Layer 4 of a small transformer language model trained on English Wikipedia (20 layers, counted from 0, width 128).
A neuron adds its activation times its output weights to the MLP's output. To switch it off is to set its activation to zero at one token and run the rest of the model.

Output weights of the MLP neurons that the questions are about. A number n stands for n times 0.0016.
n62: 6 106 -191 37 18 14 -8 -3 9 23 -95 -174 -137 126 -19 30 -87 -133 25 44 58 -91 37 -20 3 47 -94 -57 58 121 156 -23 169 29 6 -162 -46 -14 38 96 -160 -89 -8 142 83 -86 190 -46 79 44 39 -213 148 74 37 3 89 -183 -137 -37 0 -42 -47 -42 108 -31 206 6 67 -278 -76 -47 131 -73 -111 177 58 -38 31 -135 42 66 56 91 46 45 118 -29 58 58 -20 60 3 -192 -84 117 -116 99 -51 -216 9 -156 -29 20 143 49 69 -51 34 46 44 -182 192 49 92 -18 -98 -80 -43 -44 30 -151 97 -40 -11 -127 -54 -41
n103: -144 -38 -32 -7 74 -21 -86 64 40 63 -155 -31 -112 72 -251 -31 32 -25 16 213 143 124 9 -92 71 41 -96 -227 -196 -51 185 27 25 99 13 -14 94 -136 -175 32 -24 -94 -53 46 -220 -34 -151 -70 15 86 -37 -42 -61 -72 105 39 -141 72 -144 -3 113 -144 -22 -177 -139 63 192 105 -104 49 -126 -64 -163 -73 27 -22 152 -54 0 -136 -21 59 65 -30 164 29 45 -11 -77 -151 -116 -60 -18 72 -163 -120 180 71 -164 49 -137 12 -3 31 15 35 -33 -56 -18 0 -239 36 34 -106 18 -75 77 -27 253 -61 -117 -113 23 118 -106 52 -132 40
n106: 179 -82 3 -96 -190 -35 16 -23 -111 61 -131 119 -199 130 9 235 95 -141 -133 -216 -85 0 -241 48 6 -16 57 -68 66 -52 -127 62 -152 183 31 -34 -19 -157 215 -31 -26 114 175 96 10 -10 -27 -75 106 -117 203 97 -63 -74 65 -87 36 -267 19 -45 174 95 147 -61 82 -119 177 -117 49 174 63 -97 30 13 -123 -106 -168 7 195 -50 74 -87 23 -78 157 65 -173 -3 -80 206 -6 -155 30 65 90 -76 -7 16 -17 -132 -52 -53 -176 36 114 -55 127 149 -45 235 -88 52 -34 33 128 -91 57 -10 -49 0 10 55 -195 0 101 46 -20 -225
n120: -41 -42 25 -163 -67 67 -41 -9 164 20 -63 52 46 -17 77 15 119 123 -46 142 -162 -18 139 39 223 -72 67 27 -133 -157 127 120 -14 -23 44 101 -8 -17 92 92 -142 -11 72 -55 -122 47 17 -126 -20 -23 -462 -73 -40 -155 0 -87 17 57 -28 -11 -56 72 47 122 57 -34 38 8 72 -32 -14 -60 -154 49 93 -229 172 16 -14 87 -25 -112 20 -141 -77 42 56 76 104 87 36 -85 -101 91 477 -111 43 64 -21 188 79 172 93 -49 -31 -66 139 -3 20 -120 52 105 -120 37 -94 -135 22 -31 -129 16 6 -61 -129 -23 82 -55 -65 110
n153: -73 -112 125 -106 59 -22 -26 -91 -3 16 -58 0 -65 38 -5 48 158 -97 -62 -48 -120 141 17 -51 -13 -67 124 -120 -61 22 182 19 -84 -124 23 -32 96 91 45 -32 -145 -115 11 -36 148 77 -48 -8 -32 140 83 82 92 -207 -93 246 -27 184 -166 -41 49 -5 25 -43 -17 -70 45 -22 61 58 -39 71 48 -117 -14 -43 -55 6 -115 -93 -141 6 -48 66 33 87 -38 -33 6 81 -16 8 -123 0 204 -13 -50 -32 -212 -220 -305 110 34 -117 -67 15 -126 -17 -16 146 -5 -115 -107 85 58 45 59 68 -25 -113 118 -54 -35 -123 -8 28 200 -3
n223: 85 49 138 -20 -38 -66 16 265 -93 -109 -127 240 83 -86 -84 137 -49 -124 -32 129 -142 0 -140 62 -131 87 -106 -63 41 30 -207 64 30 -177 -49 -128 98 0 -146 -24 70 6 7 91 96 -72 149 161 46 -85 66 109 -203 -86 -246 144 -209 3 -101 -3 197 -16 89 -26 164 20 -62 -36 -71 124 132 -234 122 -64 17 66 -309 100 53 61 0 97 -116 -123 -104 -53 -29 -40 -48 238 39 -142 142 -153 263 139 17 79 -69 61 7 106 -152 71 72 99 106 159 -99 -117 154 -123 -58 23 225 45 78 -46 37 73 -10 -97 -64 -53 -10 -17 -31 149
n314: 163 122 28 -60 91 34 144 40 32 -133 -132 141 49 -31 -14 -50 -3 53 76 20 37 62 -160 -22 -70 -22 -88 -6 -148 -94 53 143 9 20 56 8 89 37 3 -146 -28 30 -106 245 -20 -147 -113 126 -36 35 320 113 121 -11 85 266 -17 -85 -92 109 -54 -3 -32 70 185 42 56 -85 -40 -66 3 170 29 147 -141 3 37 -105 20 64 121 178 -3 150 3 -12 118 -29 -87 -46 73 40 84 -100 -179 -42 92 -22 -146 246 -119 41 157 3 -64 109 174 15 -62 -37 44 48 -62 -80 115 -91 -114 -77 -63 19 111 -131 113 -80 23 -49 -50 -87
n316: 24 124 -68 12 -96 -3 41 -7 117 -7 -141 98 -86 -177 -45 52 49 -114 -4 212 115 21 -177 46 -36 165 -7 115 170 -17 -176 -17 -245 86 -42 -32 120 -165 54 -39 -10 -52 -196 68 -47 104 109 -138 95 31 157 109 64 -186 -83 -194 -70 -167 -127 184 66 16 34 -229 119 79 -344 146 -30 -27 -116 71 -133 -54 17 35 -98 -336 150 24 -105 -4 -7 116 17 7 -112 -55 14 92 -20 -33 173 -107 -254 13 186 86 -220 143 23 14 -105 -85 20 -85 33 136 -146 57 -284 -106 -41 -57 -74 -159 -16 140 -98 13 -4 31 -39 90 -97 -24 49 -48
n345: -81 31 -15 30 -159 -13 236 338 -108 -79 -118 -26 76 82 -28 -127 0 174 -34 71 49 -218 136 -50 161 58 130 99 32 -54 -123 6 -209 -13 -237 -82 57 22 222 -96 98 -212 139 0 -54 26 65 -6 -16 126 24 -82 55 116 98 -44 -60 -28 -37 40 -31 -9 -6 43 33 166 -75 107 42 -67 58 -308 -68 -74 6 36 89 -170 -28 169 143 33 -26 126 13 167 -93 52 136 42 0 82 -87 -139 9 -126 -240 3 -46 61 100 130 -26 228 0 81 136 -26 47 -73 -18 72 -140 -73 -19 -92 -121 22 -35 70 -50 -51 -34 155 127 54 -142 23
n394: -116 -174 56 -98 128 -66 16 56 32 80 20 54 35 -114 -16 -17 44 132 9 154 -23 -9 75 90 123 -81 -26 -47 -108 -17 122 101 37 83 139 43 -98 -204 -102 41 -3 0 87 17 3 -46 31 -115 -14 -105 -237 -3 -110 -3 14 -118 56 31 -24 -3 44 -103 100 33 193 -69 220 58 82 -194 23 -64 -148 -25 6 -166 -3 -50 -191 174 -99 -113 -177 -150 62 73 -33 64 51 17 -41 -238 -65 -8 211 -122 20 -3 -6 96 -14 169 20 -17 -133 -248 -25 -87 30 -50 -67 150 63 120 -59 -17 106 11 -110 -32 -129 -29 -43 -28 11 -31 -116 74

Each question names a token from some text and the token that comes next. It shows the activations a of the neurons there, in the order above. A number n stands for n times 0.097.

Then comes g, the gradient of the next token's log-probability with respect to the MLP's output, scaled to length 1. A neuron's effect is roughly proportional to its activation times (output weights . g). A number n stands for n times 0.00079.

" ", then "19"
a: -9 0 42 253 35 0 -7 -1 -57 0
g: -23 115 144 -96 166 -68 -35 -74 -79 44 -86 129 21 -13 -50 271 282 118 35 -100 30 -108 -69 -5 -141 86 2 98 -28 81 58 -67 -30 162 226 82 -69 90 12 22 -67 -13 -93 64 206 -76 -76 48 269 -24 7 -25 59 13 67 131 -1 88 64 144 -7 -81 262 38 139 52 6 -4 166 -133 -40 197 -135 138 80 -72 -24 -58 61 3 -77 26 97 3 118 -99 -70 33 10 26 -180 6 -53 110 -24 -103 187 16 -166 40 -130 -67 -65 -122 -3 376 23 11 -16 211 21 -82 -259 -120 -226 234 -95 44 5 121 -222 76 -4 -60 -3 117 -43 -23
Which neuron, switched off, lowers the next token's probability most? n345

" ", then "2"
a: -3 1 -3 136 40 5 -5 -3 -6 -2
g: 109 59 -26 -92 -159 228 -64 -95 -66 133 -48 42 29 -61 -72 -60 -27 104 70 110 -101 182 -62 173 24 111 -81 -13 -67 142 7 -130 69 -134 -83 118 -13 -110 22 34 -83 31 -87 -65 -200 18 -194 -23 -115 -85 3 27 139 -211 8 -111 -101 -18 -50 -63 93 -28 -109 221 -27 15 -3 -28 -16 46 142 -83 200 -77 -169 62 -3 -104 67 -26 -182 -2 240 -64 157 -68 1 56 3 49 -77 54 -332 115 -12 -133 179 -62 320 93 81 -22 -84 98 -71 -36 -122 -202 34 12 190 -19 61 201 38 174 -267 -87 -60 51 224 27 0 159 130 41 -63 -75
Which neuron, switched off, lowers the next token's probability most? n120

"onom", then "y"
a: 6 3 14 -2 3 -1 -9 10 1 -97
g: 215 70 4 101 -167 28 119 138 -20 210 -19 19 -152 -29 21 -389 188 74 -4 36 -21 -137 -46 110 135 16 -12 16 8 11 -105 91 168 -115 -17 -149 -17 -198 172 108 -161 -35 -116 137 -2 20 -25 55 225 1 -20 -43 -74 65 -2 -176 -52 -210 52 1 -47 81 -150 -123 -43 -77 -24 -209 -28 91 -1 17 70 -132 31 -95 3 -31 -24 10 34 2 34 18 -50 -160 -114 -62 -160 34 -153 180 13 50 -25 53 -158 251 41 -32 -191 225 2 11 206 48 -93 167 202 -26 165 -24 107 95 -12 10 -121 -60 76 155 -29 -107 104 -141 96 -60 190 -159
Which neuron, switched off, lowers the next token's probability most? n394

"ath", then "o"
a: 5 -30 3 -1 -7 -1 0 0 -4 17
g: -134 -104 252 29 4 139 -98 -11 -29 74 -104 -5 140 1 -58 -322 43 -44 -74 -172 -41 81 19 49 -37 52 147 74 -64 -24 -59 134 81 -218 25 52 -56 71 -34 17 -296 181 68 -54 -164 33 -30 36 -25 14 6 189 -96 -116 -45 136 -66 33 144 -54 91 -98 -157 -104 -2 -16 22 -110 -24 17 -51 -5 -127 -169 -57 71 30 -40 -34 120 146 -47 53 42 66 16 113 42 -33 -4 -256 91 -143 -174 20 157 200 -148 70 -43 36 51 -42 325 58 127 -63 -25 145 14 -36 -38 -165 84 -162 -159 0 -263 -123 -142 -118 89 126 148 -50 111 -35 -252
Which neuron, switched off, raises the next token's probability most? n103

"'s", then " de"
a: -3 -16 -3 0 -3 -2 -7 1 1 -5
g: 64 -186 136 86 -60 -66 -62 88 253 135 218 154 -111 -55 -31 35 41 -79 10 171 -88 73 130 88 24 66 106 -9 128 -57 -53 -169 257 146 185 -23 -13 -201 78 119 37 64 47 -63 -63 -57 462 -75 37 157 -15 62 -123 -25 10 -266 -169 28 105 23 31 145 -134 58 246 90 -17 -49 -17 -2 56 167 149 61 -61 159 -6 -86 -55 -82 77 8 -10 -44 19 89 -66 -88 191 94 22 81 144 45 -46 16 -17 -13 46 60 110 -126 -56 -48 -34 -275 -39 185 -90 73 108 23 -42 55 22 -135 -131 64 -115 -28 -24 15 7 -195 111 -37 41 108
Which neuron, switched off, lowers the next token's probability most? n103

" ", then " |"
a: -1 2 -13 213 86 2 2 -8 4 -5
g: -127 82 -59 -111 76 -131 -100 140 -61 -192 -118 -112 29 -85 107 16 182 19 -36 121 -49 7 -149 226 -29 -13 4 -132 -40 154 45 -118 31 -10 -88 -105 76 132 -86 -33 310 -28 229 51 -83 -7 -46 -13 75 -160 -68 -82 -128 -142 22 105 29 66 141 69 17 250 9 -82 60 19 -24 -78 71 -116 6 -87 23 167 -38 -114 -255 -9 -80 74 -125 -39 -58 -9 -25 5 -240 -51 43 2 -38 3 -37 -132 105 96 -24 -21 15 -54 -16 -15 -32 20 172 281 -21 -292 -244 64 108 -73 271 -59 101 -151 71 -128 33 -138 226 127 -162 14 -100 118 79 4
Which neuron, switched off, raises the next token's probability most? n120

" ", then "76"
a: 0 2 -4 257 30 6 -2 -9 7 14
g: -29 -22 -136 -73 -26 136 4 51 114 30 47 101 62 124 143 45 150 -80 62 -72 9 -128 -5 -23 -35 62 -217 -31 80 118 -6 127 23 -13 110 -126 -23 263 48 -20 -106 -186 71 23 -42 -50 83 169 99 69 6 102 -130 -137 -141 12 -27 87 -72 50 -140 -18 32 25 -7 -73 42 24 75 -46 46 -21 58 -120 -68 -51 -205 -41 102 93 -258 26 -7 25 130 -107 -26 -140 58 -3 3 -54 212 58 -35 72 -125 -94 68 156 212 127 -139 -211 -158 -355 -11 93 51 -170 167 136 187 115 -166 150 132 -190 11 -20 110 74 -27 287 3 76 157 225
Which neuron, switched off, lowers the next token's probability most? n120

" |", then " "
a: -6 0 8 3 -10 -164 7 118 -1 -3
g: 79 -244 -72 -43 -37 46 -100 24 -119 -36 -63 -66 -48 25 96 31 175 2 11 39 37 -84 -263 -45 -114 57 104 38 79 -11 18 47 -416 206 93 -3 -4 7 -56 182 17 30 -129 50 77 -33 68 98 -95 -94 -7 52 77 -259 -180 199 -65 -55 -43 -114 114 -4 -68 120 -78 3 -124 -9 46 44 168 -7 -155 -109 -32 137 12 -12 167 -7 -48 -18 -32 153 -1 161 -132 110 -180 150 113 -38 -384 -55 34 -95 -48 59 -87 117 -44 -104 79 -11 -8 56 -21 -6 200 41 -198 94 -240 125 131 -164 156 -88 40 85 39 43 137 -38 -146 79 -68 59
Which neuron, switched off, raises the next token's probability most? n223